Layer 7 of a small transformer language model trained on English Wikipedia (16 layers, counted from 0, width 128).
Take only the direct path to the model's output, skipping the later layers: a vector added to the residual stream pushes a token's score in proportion to its dot product with that token's output vector.

Output vectors of the tokens that the questions are about. A number n stands for n times 0.0015.
"ist": 104 25 133 38 9 -319 -25 -75 108 105 -81 -232 -105 -127 -211 192 37 135 -250 -385 -141 110 -43 -416 -253 32 33 230 10 -119 -283 26 -120 -116 -73 -284 11 -98 -25 -166 -233 -73 114 -66 231 77 111 23 161 11 55 73 -133 -395 -87 -159 428 282 5 -117 -96 31 -154 259 -292 311 180 0 157 -57 100 -57 105 -88 179 -267 -125 -17 138 106 -315 194 420 35 221 288 -114 -87 314 -58 -106 143 71 -18 42 -92 -220 69 142 155 468 -85 -154 -14 -155 102 200 -275 100 134 137 -121 -32 86 -77 -52 -210 154 -16 374 -217 145 -113 134 -104 -90 34 101
"or": -177 -47 186 107 -14 -86 86 0 36 0 -99 -76 -68 148 191 144 -36 105 -70 104 9 122 -104 283 -60 -56 8 -31 243 180 109 -100 27 20 18 -34 120 -131 -82 35 39 -161 66 -97 -233 -80 199 -270 -115 -42 -18 142 166 -103 -45 77 191 117 4 -116 75 -30 186 19 -198 70 -259 -63 -55 196 4 101 184 -21 0 -199 90 -149 328 79 64 -179 -268 -89 15 -22 -76 -160 174 24 -21 0 8 -59 -69 -123 -405 -156 48 -189 203 304 215 169 -206 166 149 -270 -189 207 42 204 -41 -168 20 344 11 14 221 215 -210 34 25 270 -68 -157 197 9
"ear": 70 -189 57 15 -29 -174 294 61 109 0 16 -46 -112 -47 131 142 44 0 94 -22 -312 158 -337 -237 203 56 86 -188 -162 -24 83 157 -9 249 -135 -164 111 150 146 77 52 -78 -267 -70 -293 -8 91 -136 -64 185 -291 63 -35 -95 85 215 -6 -11 -136 -128 158 179 194 76 -304 110 -55 -204 -183 -41 303 71 -235 130 70 92 129 -16 -43 -236 152 -307 -17 -355 272 126 5 61 58 -162 20 -49 -161 -176 56 -205 -300 338 -72 29 273 367 81 47 -178 32 -62 150 -168 101 -460 36 -35 32 -189 -76 0 149 -89 186 208 -84 -47 74 -136 -92 21 69
"from ": -76 -304 -225 6 -5 196 0 -105 -63 -34 -337 -161 -135 314 -25 -259 93 236 -103 112 -79 -193 -115 -108 181 -45 275 -47 -311 22 -102 33 -134 -89 181 245 295 395 365 -221 -69 152 -268 -86 -48 -34 38 -139 84 319 20 -162 189 144 -113 420 220 -74 137 194 -242 -140 209 -124 -157 -192 23 147 -135 -103 -124 -56 -91 -190 -17 0 -40 -68 211 164 -254 34 29 -245 -71 251 290 117 -67 -94 118 -63 131 -138 -169 360 74 -132 -19 -105 111 175 -21 -92 226 -403 215 234 92 14 -243 -301 252 -93 -140 168 33 236 -34 291 474 -403 289 27 -107 -218 -67 -270
"um": 44 97 124 205 42 -161 -183 104 -14 -138 -16 140 -225 -221 -132 133 -54 233 -99 -115 -191 23 -15 445 209 186 78 -5 -289 -43 5 138 -22 66 51 13 -43 73 -189 -424 82 -239 91 0 -116 164 -154 37 -256 213 110 137 -36 24 -111 182 79 140 177 149 463 -24 -135 -36 65 13 78 22 -168 48 -19 53 -44 -112 -93 -273 208 -187 -75 -164 -79 10 228 -167 223 259 -44 102 62 98 12 173 409 57 -170 -186 -206 152 210 -203 -30 244 -111 87 -133 248 187 121 44 179 -60 -108 24 81 -54 -97 -164 178 -110 -84 -85 -28 22 46 258 -172 374 169
"c": 28 -88 138 -83 -87 -51 -85 142 157 9 -240 131 133 61 262 125 -79 -126 -41 -8 115 59 162 -74 172 153 122 60 63 9 210 26 -40 -126 -127 35 116 -33 -111 -33 203 4 165 -26 209 -183 -195 -105 145 -34 -12 -103 173 -161 66 192 -163 -238 -112 291 140 255 -25 45 -123 -120 117 15 -34 -194 305 12 352 13 -17 -230 4 -87 -112 -55 51 -40 -15 -59 -121 138 316 -51 -185 -15 -215 -18 -30 -129 486 77 211 -112 130 13 156 221 247 -309 16 173 164 154 96 356 0 -41 273 -214 -57 82 3 -146 -117 185 177 97 -115 -46 66 -57 -110 311
"ut": 25 -250 -135 247 -95 -9 102 156 -17 0 -266 -73 -14 -71 75 209 -12 57 -17 -38 74 207 -348 113 -26 -168 -74 44 -234 169 -35 9 85 -95 40 -214 35 -74 -72 -58 -50 -166 96 -113 114 60 90 45 -112 -171 36 -138 -400 45 -97 -120 144 310 -42 -66 199 32 -62 42 55 -32 37 105 -194 17 53 13 -144 87 109 125 234 -369 31 -41 -273 -329 236 -31 5 -29 -298 -24 51 62 -183 47 171 -11 -53 300 52 13 58 -119 135 100 -188 13 -296 325 -201 -206 336 -197 -53 -17 22 76 81 -46 -143 331 207 -222 49 -336 237 118 51 0 -65 -75
"F": -30 32 68 -81 -72 -28 -18 101 -312 -59 207 -151 117 -50 187 48 -29 -45 -108 -37 -73 108 -82 5 90 94 -189 150 63 25 157 -118 104 14 16 49 28 -7 -92 -15 140 -33 -102 109 -71 -85 -59 8 -223 -124 -127 17 53 294 -125 133 -38 -121 -96 33 -228 -146 -143 -91 185 -61 -103 150 -6 -290 18 -43 -81 -116 134 -29 -39 64 -323 87 59 198 -76 118 -100 -107 -207 -27 244 150 15 171 132 -85 293 -49 55 -28 -361 -90 -11 -94 91 85 26 -67 -124 -131 30 -103 -6 41 13 -73 139 -47 43 -154 157 203 152 144 -63 -101 256 142 -51 -22
"ich ": 256 -154 368 258 130 -66 45 -75 -191 243 52 11 94 -110 155 -44 63 120 -231 -347 220 -160 -32 -108 -333 5 228 16 105 -186 -149 200 19 -37 -73 289 -80 83 167 74 -241 -157 -239 -244 -152 -45 183 -39 -211 251 118 34 124 -179 46 64 -66 202 71 -170 -18 -141 10 293 -98 0 101 143 -103 32 332 -191 -143 -265 -24 -73 -158 -80 231 23 -30 -221 172 45 78 49 198 -60 243 -279 -106 -5 117 -24 -243 448 -5 -123 -273 10 49 -57 -79 373 -50 -82 -100 437 386 -45 -167 -188 -44 40 368 -231 -152 -65 -21 26 -112 163 20 -248 157 86 147 96

Output weights of attention head 1. The head adds the sum of these rows, row i times number i of z. A number n stands for n times 0.00055.
o0: 167 32 63 139 44 -91 -15 -18 -103 -5 -98 54 -15 -173 227 35 99 114 28 23 270 -47 142 -10 -94 118 -62 205 -208 97 -46 51 -222 -19 70 40 -180 29 -95 -70 -15 -48 40 -154 -148 -18 28 69 -98 5 -169 57 -39 -95 -1 -88 -193 -155 94 -147 -94 133 -75 -241 -37 146 45 -151 -166 52 -93 173 91 9 -24 41 98 16 52 -64 -128 -80 -113 -85 196 118 95 26 -89 36 -154 127 226 -13 54 129 -84 -42 -98 16 -51 -147 -6 -140 12 38 113 -120 -51 -130 -91 8 95 29 175 119 26 92 79 -59 299 -139 190 -214 0 -176 64 96
o1: 40 -184 -56 -54 -46 -103 -11 69 117 -64 216 125 -11 48 43 -119 290 -102 28 -75 117 77 76 89 -190 67 -103 36 64 49 -101 -57 -34 38 -167 -38 150 10 7 87 198 24 -202 160 99 -87 -62 215 -155 40 122 120 -14 -39 49 195 30 -133 123 -214 -177 -138 141 -175 -124 180 123 -165 145 -230 -20 -103 10 -90 70 270 67 -41 53 113 14 -108 121 168 26 -162 117 83 -12 41 101 160 30 -49 56 -99 -79 -62 -149 123 -140 -120 13 114 -99 -222 -89 -152 -125 -106 140 168 -188 -144 -181 -34 -49 -162 266 -34 208 17 -212 32 89 8 -113 -24
o2: 15 23 212 -98 -106 -30 -198 -89 58 190 116 -178 -188 118 78 164 102 -59 -119 148 192 -250 106 -43 -51 19 73 123 -127 -115 106 -65 -217 -106 65 -4 58 149 -174 99 -175 -210 -42 47 230 22 -2 48 -117 -202 -95 -91 -200 -231 -90 -53 8 192 68 -43 125 111 16 65 202 -151 -290 64 -57 125 40 -369 2 22 -18 102 155 -46 -21 -7 59 -55 -86 -257 -108 11 39 -179 62 -47 -285 -163 -60 -118 -151 -157 178 210 -137 -22 247 -111 -185 -68 -42 90 -150 -180 35 15 -25 143 63 -46 109 -250 64 -6 -258 24 -112 109 -60 106 -106 -155 8 16
o3: -66 189 29 -18 23 -13 167 89 -162 -75 87 -45 -60 226 22 27 166 34 -33 -111 8 70 -66 -22 3 75 11 156 -60 -94 193 -265 112 -10 169 90 -55 16 -126 -156 160 -170 70 319 -13 133 50 70 -237 -85 18 -124 -220 -40 44 -108 -69 46 -46 239 -238 193 14 -286 51 -144 175 13 -242 34 140 107 199 -113 301 -171 -125 102 -30 -46 -149 55 90 33 -56 152 -166 -93 114 -26 -40 -18 249 -99 -223 304 138 15 -191 -125 56 -13 117 -19 7 -190 200 -210 24 18 -251 -31 50 -80 46 -7 152 -123 -117 36 -173 -230 -26 45 -10 259 5 -102
o4: 12 37 -78 124 224 125 -147 -87 2 -47 183 -93 123 97 352 -95 181 -188 -127 197 -70 -49 16 253 55 23 -54 -102 323 -35 137 122 116 -65 -76 -236 -278 38 318 90 122 -92 113 89 -1 36 -44 127 125 293 38 111 12 0 -138 148 -206 -111 -122 -35 65 4 -186 -133 -10 -8 120 -55 122 -29 177 21 34 -36 220 113 112 219 78 -140 -34 35 -5 19 51 53 103 -63 -32 69 49 47 75 20 -24 -53 79 72 107 150 154 183 99 -54 75 -2 55 185 -3 -116 -116 51 -67 225 34 -7 -14 -219 118 -391 -69 46 97 117 8 -238 223 -235
o5: 218 58 67 257 150 141 89 -7 252 -161 98 -168 77 57 -189 86 -102 -53 318 -68 89 -14 31 11 -120 -104 201 -17 59 -56 -42 82 -146 12 152 -49 86 -112 -115 254 126 -40 105 52 63 88 66 -61 55 -286 143 -100 -252 -172 84 -110 -201 -155 65 213 -349 -110 150 98 26 175 3 -150 -42 -40 93 -154 317 -111 62 27 -19 17 157 -197 -255 97 -23 38 142 -53 -219 -112 98 -64 58 52 60 115 -128 276 101 -110 -40 81 -36 15 25 -150 308 -99 -82 -15 173 150 -157 -38 187 -30 110 -24 -9 -74 -47 -316 137 -92 55 100 -124 267 47 -57
o6: 22 -13 -100 -47 153 50 -168 160 15 -10 36 -50 78 3 -133 14 26 251 -93 19 145 35 11 -146 84 -165 367 -128 -241 -92 -207 -18 -4 5 45 285 -34 -84 144 158 107 -21 -294 54 -14 -101 -29 -32 30 22 -109 -45 -116 -107 96 146 91 -65 273 29 -95 67 -76 -68 61 -142 -94 -18 -38 48 67 -99 191 -30 -74 -100 -21 -116 3 -160 83 -153 -53 -130 -62 151 -35 6 30 -46 59 102 52 -83 -259 -145 38 -43 -27 315 -184 99 3 -138 3 263 80 6 160 0 39 -115 96 7 -26 -73 -25 119 -20 31 167 -64 -191 143 -72 80 22 -13
o7: -16 -69 -77 109 -139 81 78 189 -101 -60 -13 -181 207 -287 -134 -209 -186 -22 -7 271 -81 -272 18 -66 1 105 10 -267 71 -17 146 112 -169 194 -287 124 48 -69 -217 -59 -48 178 -41 130 64 -65 -29 75 -229 -244 -378 128 140 378 224 13 -67 146 -104 15 9 90 129 -77 -218 37 -67 -43 -33 -139 8 -15 -111 -187 -187 220 -15 80 -290 -39 -54 226 -113 -29 -99 72 34 113 -57 141 -44 31 -106 -25 -26 -117 3 22 -189 92 -59 -34 55 -209 -32 100 -242 -22 -63 -99 -82 40 -4 86 -122 38 13 -2 132 94 133 -39 64 207 -45 101 104 56
o8: 83 218 -156 -156 119 118 -42 20 -82 4 15 170 17 -97 -85 -8 -119 -16 -59 -114 -114 -84 -5 68 -130 -47 0 93 105 -34 122 -43 18 24 34 43 -200 93 -39 -252 83 73 -163 -74 26 54 -155 127 -51 -88 -186 -91 133 -61 240 -139 -47 -106 -64 78 31 -212 -87 33 28 -75 -32 0 -142 -121 -368 -106 -23 8 212 164 70 -75 -210 -229 -49 -57 91 -37 106 -81 -167 3 9 95 -54 12 -108 -24 219 -46 -10 -119 -41 -114 29 -293 -190 59 -52 47 22 232 58 -319 -55 -209 278 44 -102 70 218 251 -56 65 151 -162 98 100 -72 120 14 58
o9: -115 92 133 136 -180 -137 58 -172 -43 -89 11 -33 -28 -123 191 177 82 -101 57 208 101 50 195 -79 -6 68 140 35 -223 -121 -63 -2 -125 -141 38 -107 -184 17 -83 -133 58 -182 -2 50 41 145 25 207 80 20 -191 46 25 0 71 -21 -108 -112 -149 45 96 -15 9 151 22 -228 116 -80 -175 3 18 234 282 -128 79 -245 -179 -225 -16 5 -130 -90 51 -169 -103 172 119 65 -222 -51 -82 45 -90 206 -125 -211 -101 -177 -125 167 -136 -10 -155 72 112 -199 -130 -17 79 54 39 -69 -137 -103 -115 68 108 202 -50 104 60 -216 -26 -130 -135 -110 35 9
o10: 42 -191 -5 -143 14 44 162 105 5 54 -166 -16 -89 113 -123 -70 -43 -240 120 -88 -18 -10 -134 -70 203 68 -158 55 70 -12 -72 73 -155 -27 -32 -24 -24 -10 -46 47 149 -163 154 -234 50 -66 -283 -110 -147 -194 -121 -161 -145 -107 23 -35 -280 89 218 -120 -242 352 39 45 22 -10 121 -84 -83 89 95 40 34 -80 58 123 208 -44 44 47 -20 5 -145 74 -84 3 221 -47 -171 -31 -5 118 161 9 47 29 -150 -111 -56 -197 69 -37 67 -66 95 -34 141 -44 -93 106 -1 41 221 19 185 -177 -39 30 -122 -33 -78 -218 -62 203 -2 8 36 94
o11: 184 -40 219 -94 126 -35 -29 104 -165 -158 58 -3 26 45 -106 196 128 107 -11 -193 -245 -28 -120 -133 -223 -97 -214 -53 97 -139 111 40 173 184 -204 -89 -152 -58 316 -121 51 -46 120 257 166 153 -63 39 228 46 61 -278 -77 0 -27 -261 56 24 51 -34 -91 3 -61 193 288 -46 -35 183 34 -10 -156 -68 -90 72 54 54 -207 165 42 177 103 120 79 74 162 153 -133 -85 -5 61 21 -10 -58 -9 94 57 -9 56 98 -14 -158 -22 -38 90 -190 -39 109 55 -9 -72 154 -31 36 -21 152 -126 139 86 -2 85 188 12 200 38 15 -6 -194 -53
o12: 131 -113 140 -389 133 -199 49 97 -61 -198 -133 136 -105 84 -43 132 -145 41 98 144 144 34 -5 -30 151 -27 21 -133 94 45 14 239 -168 34 -18 -171 52 70 68 143 -286 -60 -26 -126 -62 -123 -53 -170 25 -95 11 13 -63 -28 27 341 130 4 11 87 0 27 252 91 -78 39 295 -79 5 10 209 -74 137 -11 99 -13 232 45 -145 -3 54 118 -63 -73 120 -91 109 22 -226 -82 -289 33 111 89 -236 -204 91 -74 67 85 66 -106 -49 171 46 -107 -29 68 26 -166 245 174 89 18 -26 10 -1 -197 -6 119 -94 142 -44 19 60 69 19 -52
o13: -145 125 -120 -159 -37 72 69 33 60 351 6 22 -227 206 -225 -69 -23 190 5 -169 -45 223 -68 -164 -122 197 273 -141 -114 94 -105 -242 -7 135 -2 -105 -208 58 16 121 43 -8 -79 -85 -53 -26 -161 120 -162 -58 4 -131 129 -18 -53 45 -172 195 126 -9 -39 127 53 111 -28 58 -119 89 -120 -254 -170 -150 167 -147 -232 59 -87 244 -94 -226 78 144 111 56 211 -21 110 -93 -87 56 15 -27 -126 213 -26 -62 28 13 -196 51 160 20 26 67 47 91 56 -9 -223 23 12 -203 184 82 -250 38 35 118 10 82 65 -31 -157 -36 11 -135 -53 17
o14: -312 289 -11 -74 98 59 -182 -151 115 117 116 -56 -33 -61 -212 73 434 -21 183 11 87 6 50 71 34 273 -37 271 8 48 -305 65 26 -164 159 3 224 4 -135 -20 9 108 145 -21 -105 -143 -103 -22 -197 -300 68 -200 -46 119 242 -49 102 -102 105 -42 -5 -35 -22 -100 -139 -237 73 -58 15 89 -237 -89 -64 34 -145 247 6 -39 -33 -293 122 -123 -11 -66 -73 -27 -59 83 141 -98 140 -168 32 251 -232 137 -32 -115 31 -145 115 -160 42 26 101 -28 39 -147 -59 -17 7 147 126 -81 56 -90 104 119 -141 -347 -174 -124 175 -83 0 222 -265 -134
o15: 45 131 -6 -38 -81 2 27 34 -196 190 20 95 58 -144 23 51 -90 85 72 130 -172 -52 0 56 58 77 -60 -116 -220 193 -77 -85 -109 -282 120 -18 172 -97 -153 107 102 -143 -106 -133 -7 -43 -336 -134 49 -276 63 -181 -149 -110 -157 119 22 -6 -174 47 259 163 -67 -59 -146 25 -91 -112 -116 149 88 -94 -116 6 103 -101 61 28 -51 58 7 -30 -159 31 250 -83 303 10 -68 -75 -63 30 102 -338 -94 262 -84 -59 -72 83 -129 -77 -193 -128 51 -85 -131 110 77 220 131 187 67 -2 -316 18 246 168 -80 -41 -86 -208 55 -157 -5 194 65 15
o16: 172 46 -383 -29 -73 4 172 -44 -17 -170 281 -132 -114 -24 63 -99 -4 -133 -124 -73 171 274 25 -229 -116 196 -149 -33 193 -89 299 -24 -53 100 -270 -51 102 78 226 -83 -2 -195 276 -179 -83 -2 -44 -345 -150 -156 151 33 133 185 103 158 -70 267 39 -116 95 -245 -246 -119 -192 17 182 83 -54 114 133 14 -160 -246 49 106 102 -95 -92 -27 19 -174 -83 168 -82 -179 -42 246 -183 165 30 44 114 -143 -261 121 25 145 38 33 -91 -8 262 -85 5 -97 -176 -155 -166 -69 -87 4 3 233 50 -81 -139 45 -17 -24 -63 215 211 -118 -145 -43 -3 27
o17: 110 87 190 65 113 212 124 43 -306 72 82 142 66 108 -172 275 185 -75 25 224 50 -69 -203 -50 36 -128 21 11 -193 -194 -26 -103 328 70 -53 -98 -21 -61 -184 121 -75 110 -154 37 -45 106 154 -39 -34 -40 137 33 -206 -31 58 -264 -43 20 21 -18 -92 56 -103 -78 -6 56 127 342 86 122 118 124 128 -113 129 55 18 23 2 46 237 -174 266 144 -138 104 112 103 93 42 82 23 79 -174 -28 -96 -183 -75 -172 5 303 111 -120 10 110 -15 -20 -56 14 -168 -32 121 56 -80 -54 76 34 -61 -199 -38 84 55 119 127 -25 14 4 -19
o18: -149 -203 42 -12 -91 129 -87 -50 -43 169 -43 136 -143 17 -39 -119 58 -57 -46 26 -138 -22 -76 -165 134 3 96 36 47 -65 43 76 -6 -155 164 -15 -54 -156 110 3 -140 152 -53 -41 39 70 -84 -274 -30 0 362 -95 -95 37 60 -5 -38 -119 216 6 -95 217 94 -194 -161 -110 -115 -32 -112 -77 -85 117 198 95 -13 230 103 27 34 -53 164 -180 23 -43 -62 -171 339 159 4 93 53 -20 79 252 141 -23 19 -143 -201 62 -247 -156 -86 153 55 -212 -34 69 53 180 98 -59 64 51 22 48 -113 70 -88 85 -123 -26 -43 193 -56 -41 -46 -37
o19: -74 -46 248 214 -1 -19 -93 113 -66 114 -5 -73 166 127 -121 -54 -68 59 -36 203 -31 158 -22 -199 111 28 -108 236 64 -16 115 -213 -55 63 14 -68 22 210 -163 -116 8 -65 0 -131 -26 -145 276 -47 122 -209 110 -95 152 -366 137 1 -295 -77 28 -106 -190 -80 -114 104 -30 -33 0 7 -1 -212 -217 -36 -109 27 -196 -17 84 -87 -3 106 64 172 168 131 -29 24 -118 167 0 -58 -223 88 -195 214 -112 -46 -15 -35 187 1 66 -127 -87 65 51 -33 3 23 -39 -172 -119 -168 -61 48 97 94 -7 91 -103 -128 183 232 -271 60 110 -35 3 -37
o20: 44 -104 -83 -30 5 112 -41 -137 10 -284 169 -97 2 -94 67 29 -100 0 -160 194 15 -97 134 -10 -144 10 7 -215 -227 105 -63 132 238 -45 -173 -3 -158 65 -51 191 -46 -179 -58 -22 -219 94 147 -143 -23 82 26 -152 -132 11 93 98 -181 -41 6 71 -102 -203 17 -77 -51 -216 230 41 -197 17 108 183 68 -123 -140 -79 -240 -95 -42 75 18 89 -16 -139 196 132 -132 60 -279 -45 -34 -97 79 -103 -168 -141 -68 -283 -69 136 -107 -81 -35 -52 -144 160 59 -138 162 40 -36 -117 159 282 -121 -65 101 -174 34 -108 -105 54 15 143 -56 74 -38 120
o21: 92 -203 140 27 -1 84 202 80 89 -51 48 -76 108 -319 51 110 -209 65 -55 155 50 16 134 -232 79 -134 -121 -118 -76 -32 2 40 144 -107 -62 177 94 177 -237 -67 -137 -38 178 81 141 -27 293 232 -397 80 -190 -78 -14 -30 197 -108 -204 82 -21 -25 17 38 -29 32 102 -60 -40 -16 20 57 199 61 42 -124 50 111 143 10 38 -29 65 144 41 45 301 11 -240 -167 -83 -70 -108 -78 -123 123 116 -250 -132 218 68 14 -27 239 47 -29 -230 -136 88 -44 27 -74 -159 -195 122 133 -4 13 -19 280 1 107 89 -63 48 -255 79 -187 33 138
o22: -119 -76 -55 -99 39 191 -81 79 -44 139 41 201 -14 -21 31 28 479 207 44 52 83 -120 -44 -11 52 -59 -116 -11 -57 158 -113 -70 -14 65 -92 41 191 99 149 -135 -73 124 -4 78 -221 84 48 -156 -99 201 78 191 -28 84 89 40 1 72 -91 -38 -12 175 83 98 93 -29 73 -114 -109 1 140 -80 236 80 -163 -62 -40 70 7 62 -15 -54 -189 -61 117 -116 -189 53 40 66 14 210 -90 -178 7 33 22 -193 -84 90 41 -21 -24 9 88 -5 -144 201 94 185 184 150 -214 117 -101 -160 -254 143 114 222 124 33 141 -35 -146 82 -32 -39
o23: 196 192 -16 31 -19 -88 7 220 95 -156 -51 -4 29 159 27 -35 -34 -5 -38 53 90 -54 167 -105 29 104 140 -20 -96 -254 73 -40 136 90 149 -141 -87 -349 -41 -108 -27 124 101 -55 44 -296 133 -23 180 -59 -81 217 139 65 -91 75 -70 -28 -75 -193 -73 8 -192 -322 -66 18 -33 -120 184 268 65 -49 38 142 -8 23 56 11 -63 39 29 -87 -277 221 73 70 -94 -119 18 76 67 166 -95 -78 77 97 192 -28 -116 71 106 -165 85 21 48 -158 -139 -82 21 3 131 44 -70 -69 -43 -13 -133 -147 -96 -2 -22 51 -41 210 -161 4 81 -327
o24: -134 150 -65 -206 127 -19 30 -102 -22 81 72 -48 -123 92 -84 103 14 -52 52 -104 272 37 30 143 24 8 -90 121 -79 51 -92 -119 -4 246 80 -165 -37 -161 -204 -22 -105 99 237 -17 108 -53 -52 -274 165 -35 -120 -161 -74 72 -49 -55 72 -53 101 22 21 -140 -24 -136 35 -25 224 -89 -153 65 -58 53 -48 -160 -38 222 94 -83 56 -33 -60 -34 -218 -91 132 16 183 143 220 191 -58 195 143 -48 218 -24 -233 34 -61 -113 32 -233 -40 -71 -66 -103 -116 46 -99 14 67 9 41 119 -104 147 128 -87 37 119 95 -2 -114 140 16 -161 341 -23
o25: 86 13 14 1 -38 -87 -174 141 -154 -32 -79 25 153 -167 -32 57 4 13 -3 -36 -3 -155 -104 146 -152 201 -163 5 -164 -337 -37 54 -124 -151 140 87 -51 -34 -147 -9 112 63 -268 107 -75 48 43 -201 232 -111 9 -194 -25 -79 -54 -47 -87 103 -38 63 -136 12 42 -41 -53 -109 19 77 337 71 -3 -156 93 145 21 56 59 9 -154 98 151 143 207 -109 -234 95 -19 141 -31 -63 -98 -172 -20 -68 90 -226 -244 26 145 85 -42 -90 119 -121 318 140 3 36 -160 74 -33 15 -40 -148 -218 38 121 120 132 60 -33 121 100 -168 -170 144 -10 -24
o26: -44 145 -286 176 -30 88 163 -11 86 135 53 -127 106 27 -56 -184 61 -4 75 -34 213 -154 3 176 159 -101 79 -1 12 -175 -13 15 7 14 252 -72 65 104 -245 38 130 -256 -26 -118 -97 -69 21 -89 80 22 -124 141 -123 -90 -3 17 -241 -168 -69 123 -16 54 63 22 154 -69 30 65 41 155 250 -162 106 113 -15 -62 -117 186 -46 -125 -79 53 178 -81 287 39 58 17 196 -93 -79 8 229 -121 36 -50 401 280 150 263 -84 104 39 45 214 137 120 -25 -50 12 -136 -60 -38 -98 -140 -21 -117 -72 50 49 56 -95 -129 114 -62 -76 -233 35
o27: 30 -56 67 -26 61 68 284 -6 -174 16 -99 -10 79 -109 -164 16 -221 40 -15 88 -86 89 6 -47 -49 29 -16 90 145 27 -64 -90 -15 -193 295 23 -4 -8 124 175 -52 203 81 -115 -51 170 26 249 -114 -97 118 18 -29 -146 90 14 214 15 168 214 62 116 -28 -15 -122 -160 173 90 -48 29 153 -23 -4 -127 214 -27 124 -76 261 42 163 38 -48 -117 -105 -183 169 131 42 -192 -211 22 94 -51 -34 0 37 -71 4 153 -188 -349 119 19 106 -26 -17 98 -128 123 66 34 -24 -117 -212 -25 -16 41 60 -58 41 -157 74 -123 -73 -112 -73 191
o28: -71 -201 -2 118 181 -76 -60 50 162 -31 -131 -138 310 20 -87 -153 13 200 69 -14 52 149 59 277 -43 -120 19 -214 -75 -15 -81 -360 208 -95 230 37 -174 -233 -8 180 131 -32 -39 108 -42 81 135 -129 191 -153 298 -12 -136 39 -101 -182 -67 -54 233 98 19 54 -49 39 -292 117 -87 71 -63 93 133 138 124 26 188 95 105 110 123 169 -116 22 -306 -32 -232 -109 128 181 159 110 32 104 -81 -27 9 -22 59 -176 -226 177 -218 -91 171 237 206 -17 38 227 122 26 149 84 -98 133 -29 22 -395 -97 -96 78 25 -121 38 152 32 -236 -124 123
o29: 200 182 99 -48 1 167 208 36 139 74 -193 -60 -50 -33 -110 92 -23 -9 -49 32 -51 58 -82 21 178 -30 -39 259 -149 49 30 146 -89 95 -35 -147 -49 9 122 -46 27 -105 -15 -49 -25 -103 29 18 325 78 23 76 284 -28 79 169 -24 -101 27 344 -94 -130 -12 -259 24 -68 -11 136 81 176 204 -35 -51 -73 -6 -115 -117 4 -255 -168 248 165 39 43 101 -138 7 391 83 129 -127 -204 -48 281 32 151 -68 57 216 -140 -17 57 -36 85 78 94 -45 134 -159 -143 278 33 -171 185 -76 -99 -2 99 142 32 132 30 -36 -140 -217 -85 99 76
o30: -62 11 201 104 -224 -16 -49 -10 115 -202 -69 -47 -40 -243 -158 130 10 -19 166 -31 222 127 -155 -179 -17 -28 103 -39 98 5 -185 -105 10 217 50 -198 92 5 -190 108 -9 -280 -79 -147 -69 -3 -141 -37 160 36 36 -133 17 -153 79 -70 -132 -184 -90 123 4 151 -135 87 1 -169 -127 -17 -61 -92 109 -174 50 44 -19 -43 -45 -143 -44 -28 -151 46 178 79 -15 -38 -279 94 -51 -28 -208 53 242 40 -79 -137 -30 -150 -121 -164 76 165 -126 150 -120 209 107 -193 97 26 -36 -259 -230 -147 -1 51 78 -156 -15 -184 162 73 -219 51 -70 -12 105 -63
o31: -14 -3 25 -50 -47 118 41 -117 -58 -63 -22 194 109 170 73 9 -110 -12 -46 -197 210 170 61 79 72 276 77 -1 92 137 43 -9 315 132 32 -374 -68 8 -329 -168 142 -69 34 7 58 199 33 86 -86 -29 -43 -29 -196 73 23 -44 -229 -42 10 36 -65 -4 -136 222 -95 -29 -89 -62 231 -35 -101 145 91 -111 94 28 -83 258 -9 -55 101 -117 -29 29 16 43 -190 -18 -77 36 -166 45 37 40 -60 -3 102 79 64 -136 102 -161 119 -86 -228 -19 -146 -240 -122 -335 4 -84 122 149 7 103 -1 72 -2 -257 86 139 -129 29 -37 -22 -116 -145

Each question shows a token from some text and the vector z that the head gathered there. A number n stands for n times 0.0051.

"ay ": 28 -14 66 53 -1 -72 92 14 6 32 59 8 42 27 -24 31 42 62 89 -77 1 -21 -14 54 12 29 -63 4 78 12 -91 -27
Which of these tokens does it push down most? "ist"

"str": 49 -51 33 -3 -5 17 -22 -28 60 -102 27 -12 -5 -14 -42 -28 -49 22 -42 -119 59 0 -18 -27 42 -52 -61 -29 -14 -29 -10 90
Which three tokens does it push up most, strongest first? "ut", "um", "or"

"the ": -17 -2 -16 15 -39 -2 -69 -37 12 -16 -50 17 -24 -20 7 -48 14 21 -20 -51 6 61 -33 -11 27 12 -22 12 9 26 5 -57
Which of these tokens does it push up most? "ist"

"o": 48 50 135 134 -26 -55 27 -36 -15 -5 130 -36 9 -3 252 -46 -71 5 158 198 -56 -145 18 35 -187 -147 -13 -58 69 -30 236 52
Which of these tokens does it push up most? "ut"

"r": 137 32 -168 -34 83 36 -34 64 -115 97 251 61 -139 38 -24 5 -158 -1 128 -21 -85 -21 39 27 25 134 13 -59 141 98 75 80
Which two tokens does it push up most, strongest first? "c", "from "

"of ": -49 5 -44 -92 129 82 8 27 -126 -73 35 -73 21 -18 16 -10 35 13 -93 46 -37 -58 29 26 -46 -12 -28 -26 74 -51 -137 49
Which of these tokens does it push up most? "or"

"el": 66 -9 11 -37 10 -31 3 -4 50 100 -69 -37 -55 -10 44 -1 32 32 56 30 -66 44 1 3 37 -15 54 -29 -12 19 -42 -9
Which three tokens does it push up most, strongest first? "um", "from ", "ear"

"l": 180 -82 -129 33 111 -20 -53 13 215 278 -220 -173 -30 13 160 -75 53 255 -61 40 -22 240 -10 71 37 -47 44 -171 -48 156 -152 -151
Which of these tokens does it push down most? "ist"

"ab": 109 24 -48 12 -70 42 -26 36 -17 14 -40 -44 -34 -14 -5 -88 -12 -4 29 -5 -56 48 7 132 -15 137 39 -60 6 49 33 -9
Which of these tokens does it push up most? "F"

"og": 9 -32 -42 -55 -55 40 36 92 -29 43 57 21 -106 10 72 73 -18 -59 3 -12 -56 21 -17 -50 -15 -59 -117 39 66 81 154 40
Which two tokens does it push up most, strongest first? "ut", "um"

"An": -68 76 -41 -29 150 -75 -125 -128 -17 32 -16 13 51 -74 -25 76 -6 -20 20 25 -3 5 54 26 123 98 -157 -64 119 77 -7 64
Which two tokens does it push up most, strongest first? "or", "F"

"st": 21 -38 -22 -22 -56 -26 36 -77 -23 -39 -33 129 1 2 16 30 81 -38 29 24 4 56 -11 -24 11 32 -42 -5 -1 25 12 9
Which of these tokens does it push down most? "c"

"|": 38 -113 66 -82 142 5 -179 -39 32 52 -106 -6 -47 21 -71 -122 -89 126 26 -71 -82 173 37 63 -145 -18 23 16 -69 7 28 -62
Which three tokens does it push up most, strongest first? "ear", "ich ", "ist"

"at ": -20 62 -110 87 78 -86 53 11 36 -127 -17 -69 -64 -109 128 -36 123 32 -12 -47 31 -39 -65 -47 79 106 -44 143 108 63 -180 -115
Which of these tokens does it push up most? "from "